Layer 10 of a small transformer language model trained on English Wikipedia (15 layers, counted from 0, width 128).
A neuron's activation on a vector x is SiLU(gate . x) times (in . x), where the dot is the dot product.

Input weights of the MLP neurons that the questions are about. A number n stands for (n - 128) times 0.0032.
n12 gate: 181, 102, 155, 209, 41, 175, 44, 130, 84, 146, 155, 141, 77, 73, 142, 119, 187, 169, 140, 181, 235, 166, 143, 120, 171, 135, 138, 120, 159, 90, 171, 103, 94, 130, 115, 96, 109, 110, 155, 96, 196, 136, 140, 97, 162, 97, 85, 115, 135, 204, 95, 127, 203, 41, 150, 92, 115, 93, 219, 142, 109, 154, 103, 148, 182, 129, 40, 134, 109, 122, 173, 109, 156, 161, 144, 141, 88, 116, 178, 134, 101, 106, 124, 121, 108, 127, 160, 110, 137, 134, 150, 167, 142, 31, 175, 154, 137, 136, 179, 100, 139, 116, 153, 149, 66, 125, 123, 118, 67, 167, 133, 99, 202, 145, 216, 124, 147, 149, 136, 84, 84, 94, 106, 138, 189, 211, 81, 108
n50 gate: 51, 137, 149, 149, 166, 115, 148, 162, 67, 158, 77, 96, 132, 60, 133, 155, 158, 33, 68, 100, 166, 63, 105, 151, 150, 184, 171, 14, 165, 213, 141, 142, 152, 117, 98, 159, 128, 60, 113, 152, 128, 133, 35, 125, 127, 211, 177, 71, 138, 181, 118, 157, 210, 148, 157, 165, 87, 147, 120, 28, 143, 177, 100, 158, 121, 158, 171, 82, 149, 95, 35, 110, 135, 162, 60, 89, 147, 101, 54, 168, 105, 146, 59, 129, 164, 194, 110, 141, 118, 97, 136, 199, 140, 101, 75, 191, 154, 153, 128, 138, 101, 84, 142, 116, 233, 108, 158, 80, 217, 152, 123, 105, 190, 152, 101, 69, 124, 159, 179, 58, 67, 150, 151, 122, 136, 152, 145, 107
n201 gate: 208, 166, 189, 131, 128, 133, 119, 129, 142, 91, 85, 81, 109, 94, 198, 110, 120, 211, 185, 129, 167, 219, 76, 146, 60, 217, 76, 99, 127, 181, 126, 128, 78, 87, 114, 83, 176, 70, 86, 48, 127, 115, 156, 139, 106, 188, 151, 68, 91, 168, 36, 119, 142, 127, 165, 128, 117, 115, 96, 236, 57, 57, 141, 128, 93, 193, 74, 152, 78, 171, 155, 68, 81, 151, 178, 62, 148, 151, 122, 119, 175, 63, 188, 114, 107, 86, 149, 108, 46, 90, 152, 112, 129, 143, 147, 146, 157, 201, 175, 129, 137, 169, 35, 114, 129, 127, 121, 122, 103, 102, 99, 100, 139, 143, 145, 158, 177, 152, 82, 136, 49, 145, 44, 155, 101, 159, 113, 137
n248 gate: 141, 171, 119, 184, 55, 142, 85, 80, 182, 96, 183, 95, 96, 195, 63, 76, 123, 176, 46, 108, 96, 168, 209, 183, 110, 115, 151, 161, 183, 105, 28, 125, 178, 112, 143, 147, 140, 100, 83, 148, 179, 157, 111, 84, 142, 124, 174, 131, 93, 131, 49, 131, 164, 147, 184, 181, 124, 97, 65, 129, 91, 69, 199, 108, 125, 153, 18, 193, 217, 70, 100, 249, 99, 132, 14, 152, 80, 118, 57, 135, 106, 105, 140, 46, 183, 146, 192, 177, 97, 104, 101, 118, 149, 161, 146, 92, 84, 168, 156, 142, 173, 36, 87, 113, 149, 131, 80, 136, 148, 128, 38, 179, 120, 137, 167, 162, 159, 38, 200, 99, 173, 86, 128, 78, 206, 158, 110, 109
n261 gate: 126, 112, 154, 150, 49, 140, 104, 63, 101, 86, 168, 85, 152, 73, 96, 166, 132, 139, 103, 140, 152, 187, 121, 108, 168, 131, 148, 197, 111, 70, 97, 188, 165, 146, 79, 119, 151, 169, 149, 163, 93, 140, 172, 95, 203, 189, 137, 168, 122, 126, 117, 168, 104, 154, 196, 148, 138, 165, 117, 109, 140, 136, 119, 134, 19, 152, 104, 148, 114, 69, 126, 136, 172, 130, 121, 129, 151, 116, 93, 140, 139, 101, 118, 159, 116, 178, 178, 188, 118, 183, 125, 96, 183, 126, 181, 82, 154, 148, 85, 189, 92, 139, 141, 180, 107, 97, 129, 160, 173, 90, 167, 139, 79, 49, 166, 69, 144, 139, 96, 50, 130, 141, 150, 87, 66, 117, 115, 115
n12 in: 67, 119, 167, 99, 67, 152, 175, 130, 147, 147, 128, 72, 155, 208, 156, 170, 99, 145, 147, 127, 154, 161, 179, 116, 127, 80, 138, 53, 139, 157, 112, 151, 145, 100, 166, 121, 164, 159, 164, 150, 124, 68, 155, 119, 90, 116, 111, 149, 147, 108, 134, 102, 150, 196, 158, 65, 93, 141, 89, 213, 127, 167, 129, 148, 121, 137, 147, 101, 176, 106, 135, 79, 151, 117, 117, 119, 121, 62, 104, 189, 115, 143, 176, 111, 163, 147, 123, 177, 214, 85, 150, 142, 70, 198, 105, 168, 185, 106, 163, 98, 89, 107, 124, 134, 87, 153, 30, 117, 14, 122, 40, 152, 137, 104, 175, 100, 239, 119, 83, 120, 142, 95, 148, 142, 159, 96, 70, 210
n50 in: 89, 166, 96, 129, 141, 149, 151, 120, 88, 103, 133, 44, 71, 86, 215, 143, 186, 191, 85, 72, 43, 164, 44, 146, 86, 120, 160, 67, 142, 132, 152, 62, 176, 126, 103, 166, 68, 100, 120, 181, 146, 90, 147, 147, 143, 60, 151, 85, 126, 166, 142, 243, 106, 134, 195, 123, 14, 141, 133, 138, 185, 111, 105, 134, 142, 113, 160, 165, 87, 95, 128, 160, 49, 131, 106, 83, 72, 50, 119, 78, 154, 122, 151, 156, 176, 169, 219, 63, 137, 81, 134, 121, 105, 133, 191, 67, 144, 209, 123, 161, 129, 106, 120, 90, 99, 93, 144, 152, 160, 158, 124, 195, 182, 165, 122, 125, 127, 37, 107, 105, 154, 145, 97, 189, 164, 143, 78, 73
n201 in: 167, 201, 182, 180, 80, 133, 126, 111, 164, 94, 120, 158, 180, 150, 181, 121, 135, 135, 128, 98, 151, 165, 100, 18, 104, 164, 40, 148, 122, 169, 153, 144, 192, 92, 55, 78, 106, 155, 120, 122, 128, 101, 107, 128, 100, 124, 109, 180, 121, 57, 156, 189, 187, 9, 190, 91, 110, 115, 172, 129, 199, 142, 120, 102, 122, 172, 142, 100, 135, 119, 116, 104, 169, 241, 115, 108, 78, 126, 121, 109, 151, 153, 167, 150, 170, 169, 119, 74, 62, 95, 163, 127, 148, 141, 133, 178, 138, 142, 177, 151, 85, 151, 148, 92, 95, 153, 200, 150, 124, 87, 137, 85, 159, 81, 112, 167, 160, 135, 87, 70, 162, 76, 107, 152, 174, 93, 116, 153
n248 in: 106, 148, 206, 94, 206, 58, 147, 42, 103, 139, 102, 98, 129, 112, 148, 187, 123, 218, 90, 148, 102, 129, 69, 59, 120, 103, 131, 57, 124, 149, 140, 186, 78, 60, 195, 185, 91, 168, 176, 142, 67, 164, 125, 106, 196, 196, 76, 162, 95, 60, 93, 111, 105, 101, 128, 89, 155, 105, 108, 58, 106, 181, 125, 135, 183, 70, 129, 149, 121, 145, 81, 118, 200, 122, 155, 66, 117, 209, 146, 142, 94, 118, 127, 206, 80, 151, 223, 201, 200, 166, 120, 63, 98, 171, 51, 120, 159, 99, 94, 120, 154, 154, 160, 218, 161, 31, 204, 145, 109, 24, 161, 61, 169, 131, 134, 71, 145, 105, 75, 117, 148, 131, 204, 193, 131, 133, 187, 199
n261 in: 107, 85, 153, 107, 96, 81, 149, 84, 118, 127, 115, 158, 125, 150, 101, 149, 115, 130, 130, 109, 130, 127, 127, 125, 166, 128, 156, 84, 113, 130, 173, 85, 64, 103, 118, 103, 116, 96, 158, 84, 118, 117, 110, 120, 147, 82, 177, 96, 95, 134, 133, 155, 200, 145, 168, 150, 145, 64, 166, 142, 145, 181, 174, 91, 123, 167, 152, 87, 89, 180, 143, 197, 115, 155, 141, 95, 83, 158, 105, 71, 177, 193, 46, 148, 26, 153, 119, 128, 144, 157, 71, 145, 165, 147, 163, 183, 127, 130, 95, 92, 63, 126, 80, 116, 79, 112, 66, 164, 136, 128, 136, 102, 40, 115, 72, 139, 149, 103, 124, 76, 95, 105, 156, 100, 106, 119, 144, 157

Each question shows a token from some text and the vector x that enters the MLP there. A number n stands for (n - 128) times 0.033.

".": 122, 103, 103, 159, 63, 113, 109, 119, 103, 93, 121, 141, 106, 104, 158, 141, 157, 149, 158, 146, 134, 62, 116, 145, 125, 103, 158, 144, 156, 109, 143, 113, 169, 169, 133, 122, 181, 106, 119, 148, 79, 158, 149, 115, 130, 103, 88, 106, 139, 135, 145, 129, 68, 146, 136, 143, 158, 109, 134, 141, 78, 124, 144, 146, 126, 185, 150, 118, 142, 96, 85, 109, 150, 118, 187, 180, 85, 95, 114, 136, 147, 121, 138, 136, 155, 132, 152, 116, 142, 138, 137, 156, 156, 120, 159, 149, 151, 141, 179, 120, 139, 162, 112, 134, 112, 131, 113, 160, 139, 110, 110, 160, 139, 80, 149, 142, 120, 147, 92, 142, 141, 118, 119, 150, 128, 129, 101, 183
The neuron with the highest activation: n12

" Yu": 106, 178, 115, 107, 99, 133, 154, 151, 67, 116, 97, 119, 90, 102, 132, 102, 123, 115, 114, 114, 127, 124, 99, 135, 109, 93, 139, 170, 120, 106, 160, 170, 147, 146, 98, 126, 124, 100, 97, 149, 136, 153, 111, 169, 112, 131, 103, 88, 125, 115, 128, 149, 79, 148, 130, 163, 156, 73, 111, 122, 118, 136, 156, 147, 108, 105, 122, 100, 107, 129, 80, 140, 145, 128, 165, 150, 115, 73, 149, 134, 100, 111, 89, 73, 121, 164, 130, 174, 164, 122, 125, 116, 132, 137, 179, 122, 141, 116, 149, 86, 153, 136, 120, 199, 112, 133, 145, 177, 111, 109, 98, 117, 144, 85, 109, 147, 105, 123, 135, 109, 127, 141, 112, 137, 167, 132, 100, 104
The neuron with the highest activation: n201

" listing": 87, 109, 164, 127, 100, 119, 163, 151, 131, 123, 83, 174, 131, 139, 156, 156, 100, 96, 100, 116, 85, 124, 119, 134, 143, 88, 101, 123, 140, 80, 123, 137, 152, 101, 93, 107, 129, 129, 119, 140, 111, 145, 115, 157, 158, 124, 124, 117, 131, 89, 115, 109, 53, 140, 116, 125, 137, 122, 150, 161, 132, 88, 154, 124, 156, 132, 93, 110, 154, 128, 119, 119, 102, 113, 176, 121, 163, 94, 147, 145, 127, 109, 108, 124, 155, 99, 144, 138, 126, 126, 103, 122, 159, 116, 138, 135, 165, 135, 195, 123, 155, 137, 127, 193, 100, 111, 163, 131, 127, 94, 119, 120, 150, 130, 130, 129, 65, 89, 79, 124, 155, 60, 145, 111, 96, 153, 111, 158
The neuron with the highest activation: n50

"ive": 133, 124, 134, 124, 120, 113, 145, 148, 42, 95, 115, 130, 156, 153, 135, 107, 95, 144, 128, 121, 131, 98, 102, 130, 106, 57, 139, 132, 153, 69, 113, 137, 96, 118, 110, 103, 164, 101, 139, 147, 134, 172, 118, 107, 124, 124, 136, 106, 131, 124, 136, 164, 75, 114, 134, 111, 139, 136, 107, 153, 128, 152, 108, 138, 135, 80, 139, 142, 169, 120, 133, 166, 82, 97, 183, 123, 141, 102, 123, 117, 153, 109, 135, 122, 100, 107, 120, 150, 144, 102, 183, 146, 115, 128, 140, 136, 154, 137, 115, 96, 167, 117, 122, 167, 117, 122, 99, 190, 119, 133, 135, 172, 82, 82, 142, 114, 139, 111, 136, 156, 154, 144, 121, 102, 69, 78, 118, 125
The three highest activations, in order: n201, n261, n248

" and": 108, 91, 121, 128, 128, 100, 158, 112, 143, 107, 140, 123, 112, 138, 128, 153, 96, 100, 172, 134, 92, 139, 115, 130, 119, 103, 166, 166, 183, 124, 135, 135, 134, 147, 92, 123, 167, 125, 104, 150, 134, 98, 138, 132, 112, 110, 121, 115, 89, 154, 157, 129, 46, 137, 125, 125, 132, 104, 134, 99, 91, 134, 86, 171, 125, 131, 145, 97, 130, 100, 107, 112, 104, 69, 149, 135, 144, 81, 128, 116, 146, 137, 107, 99, 149, 146, 115, 140, 125, 145, 131, 146, 147, 151, 171, 145, 145, 79, 142, 96, 147, 143, 92, 187, 156, 110, 109, 105, 180, 142, 130, 109, 110, 156, 115, 133, 151, 123, 139, 104, 116, 96, 104, 108, 127, 143, 144, 158
The most active neuron and its activation: n201, at about 0.74

"De": 148, 173, 161, 139, 105, 125, 99, 121, 101, 88, 94, 110, 112, 132, 137, 160, 92, 128, 183, 144, 108, 115, 97, 124, 124, 94, 168, 123, 98, 160, 167, 157, 110, 83, 90, 95, 142, 106, 135, 139, 137, 107, 126, 145, 130, 137, 120, 110, 144, 126, 147, 127, 67, 162, 128, 105, 182, 116, 161, 164, 125, 117, 152, 127, 90, 116, 111, 164, 143, 147, 86, 117, 141, 115, 158, 164, 108, 79, 155, 142, 111, 117, 130, 134, 167, 140, 140, 119, 123, 128, 131, 109, 101, 148, 157, 110, 183, 135, 157, 102, 87, 133, 123, 162, 126, 143, 164, 179, 186, 119, 79, 125, 138, 99, 129, 139, 79, 125, 127, 133, 114, 122, 114, 159, 128, 137, 95, 98
The most active neuron and its activation: n201, at about 1.6

"s": 117, 107, 149, 123, 152, 122, 161, 170, 127, 115, 106, 137, 103, 135, 99, 96, 79, 125, 110, 128, 116, 120, 139, 111, 116, 102, 175, 123, 150, 114, 137, 122, 131, 135, 95, 116, 154, 122, 134, 124, 134, 127, 129, 171, 143, 116, 122, 134, 76, 112, 125, 105, 40, 171, 156, 105, 141, 113, 164, 138, 107, 135, 136, 156, 155, 125, 141, 174, 113, 135, 123, 148, 121, 104, 137, 103, 117, 113, 115, 113, 148, 137, 143, 126, 150, 149, 139, 131, 129, 106, 127, 139, 145, 98, 97, 130, 117, 103, 137, 107, 164, 139, 137, 206, 113, 86, 150, 162, 126, 81, 108, 135, 127, 92, 106, 139, 160, 89, 93, 165, 150, 56, 128, 153, 132, 139, 89, 156
The neuron with the highest activation: n248

" |": 138, 119, 133, 124, 114, 137, 152, 109, 99, 118, 110, 156, 135, 118, 139, 140, 108, 133, 130, 142, 124, 107, 80, 115, 117, 84, 133, 171, 190, 132, 129, 141, 149, 127, 85, 107, 177, 118, 79, 159, 137, 144, 123, 157, 120, 102, 94, 85, 104, 123, 131, 145, 69, 149, 128, 124, 146, 123, 124, 150, 75, 120, 156, 116, 129, 141, 149, 139, 105, 106, 100, 129, 143, 140, 164, 166, 136, 99, 122, 122, 91, 129, 123, 194, 124, 124, 152, 122, 121, 121, 122, 165, 147, 92, 136, 140, 128, 101, 154, 102, 119, 104, 109, 156, 114, 133, 161, 156, 170, 90, 136, 143, 151, 119, 141, 120, 123, 132, 98, 141, 168, 87, 107, 125, 134, 140, 182, 154
The most active neuron and its activation: n12, at about 0.14

" Championships": 84, 118, 143, 156, 105, 105, 194, 157, 89, 121, 120, 140, 105, 168, 128, 104, 126, 165, 141, 142, 94, 87, 137, 131, 116, 109, 137, 118, 169, 159, 132, 125, 152, 136, 90, 135, 151, 125, 130, 120, 81, 134, 118, 174, 129, 89, 100, 131, 116, 123, 124, 119, 67, 138, 142, 66, 150, 125, 121, 150, 113, 123, 146, 143, 115, 134, 143, 160, 155, 166, 117, 117, 150, 116, 163, 129, 147, 65, 98, 148, 115, 114, 176, 100, 128, 136, 156, 156, 128, 130, 118, 147, 141, 109, 141, 134, 149, 76, 158, 67, 132, 150, 137, 163, 117, 134, 148, 169, 132, 98, 117, 149, 157, 113, 84, 132, 99, 58, 118, 148, 143, 98, 115, 146, 117, 160, 98, 135
The most active neuron and its activation: n261, at about 0.29

"0": 108, 95, 143, 99, 101, 97, 131, 159, 135, 109, 129, 175, 128, 128, 136, 138, 89, 116, 114, 116, 147, 137, 93, 124, 141, 130, 195, 153, 153, 105, 118, 167, 109, 119, 92, 123, 152, 111, 139, 144, 125, 122, 107, 158, 130, 96, 122, 101, 104, 118, 126, 138, 52, 142, 144, 95, 139, 108, 141, 79, 107, 97, 139, 101, 171, 70, 129, 155, 118, 127, 65, 174, 116, 122, 127, 152, 124, 137, 100, 140, 143, 119, 105, 117, 122, 135, 113, 139, 148, 78, 117, 124, 163, 130, 105, 141, 121, 90, 166, 132, 151, 128, 108, 131, 154, 111, 158, 109, 166, 96, 100, 115, 169, 133, 93, 101, 178, 121, 113, 139, 145, 123, 165, 121, 128, 143, 86, 115
The most active neuron and its activation: n248, at about 1.7

" in": 105, 79, 134, 142, 143, 94, 148, 123, 133, 112, 114, 144, 108, 124, 117, 128, 82, 144, 175, 145, 113, 125, 140, 92, 129, 89, 128, 117, 128, 173, 137, 145, 139, 155, 111, 99, 173, 134, 114, 159, 131, 122, 111, 126, 149, 100, 120, 89, 119, 117, 119, 97, 25, 133, 122, 123, 134, 113, 153, 92, 97, 114, 126, 129, 161, 100, 161, 146, 126, 127, 95, 122, 157, 78, 132, 158, 153, 91, 127, 124, 147, 131, 131, 111, 155, 129, 105, 107, 155, 117, 144, 150, 131, 153, 156, 151, 174, 78, 144, 80, 120, 141, 105, 182, 126, 123, 124, 114, 149, 99, 124, 95, 115, 102, 127, 131, 153, 133, 117, 126, 147, 97, 127, 84, 92, 135, 154, 121
The three highest activations, in order: n50, n201, n261

" are": 115, 128, 150, 158, 100, 150, 164, 144, 127, 130, 108, 140, 121, 126, 159, 135, 110, 146, 149, 151, 110, 105, 144, 124, 94, 117, 140, 112, 166, 147, 131, 140, 155, 115, 132, 79, 137, 135, 147, 140, 104, 181, 112, 170, 174, 119, 110, 121, 100, 106, 135, 116, 38, 132, 119, 95, 109, 126, 116, 115, 105, 115, 178, 176, 130, 155, 114, 130, 120, 85, 141, 135, 86, 168, 160, 132, 133, 88, 116, 148, 122, 170, 124, 74, 135, 152, 151, 104, 145, 105, 145, 136, 129, 140, 131, 156, 141, 113, 133, 109, 131, 125, 98, 172, 145, 110, 154, 122, 148, 98, 112, 112, 120, 91, 93, 142, 133, 122, 111, 111, 130, 77, 90, 105, 95, 167, 132, 121
The two highest activations, in order: n201, n248

"mor": 134, 111, 117, 148, 106, 150, 119, 144, 127, 94, 150, 142, 118, 164, 160, 142, 62, 136, 135, 81, 155, 92, 151, 100, 144, 130, 171, 110, 134, 87, 122, 186, 72, 136, 78, 119, 133, 128, 79, 170, 117, 138, 125, 113, 122, 136, 148, 127, 120, 157, 143, 164, 103, 125, 114, 165, 140, 108, 126, 116, 128, 148, 131, 174, 166, 108, 115, 134, 209, 156, 127, 138, 162, 115, 191, 164, 184, 59, 119, 92, 149, 99, 119, 118, 112, 178, 116, 106, 123, 130, 143, 144, 118, 98, 111, 86, 160, 149, 106, 131, 135, 119, 123, 173, 92, 111, 105, 146, 127, 138, 129, 143, 105, 117, 136, 146, 111, 143, 121, 148, 99, 140, 140, 153, 80, 129, 107, 90
The three highest activations, in order: n201, n248, n50

" faced": 118, 115, 122, 140, 83, 125, 154, 163, 126, 129, 113, 135, 124, 134, 145, 181, 109, 164, 135, 172, 161, 91, 135, 130, 129, 98, 104, 114, 168, 129, 154, 153, 136, 147, 70, 103, 156, 158, 123, 154, 101, 140, 101, 161, 157, 67, 93, 123, 108, 151, 106, 136, 83, 127, 133, 101, 140, 122, 100, 157, 102, 116, 124, 164, 131, 136, 159, 146, 142, 138, 104, 139, 129, 146, 199, 180, 106, 95, 125, 114, 156, 163, 145, 87, 145, 156, 116, 148, 117, 129, 150, 114, 160, 115, 107, 143, 141, 109, 146, 87, 164, 127, 102, 157, 117, 123, 126, 200, 136, 104, 149, 126, 117, 71, 112, 136, 109, 184, 101, 143, 117, 107, 97, 153, 112, 128, 155, 142
The three highest activations, in order: n50, n201, n12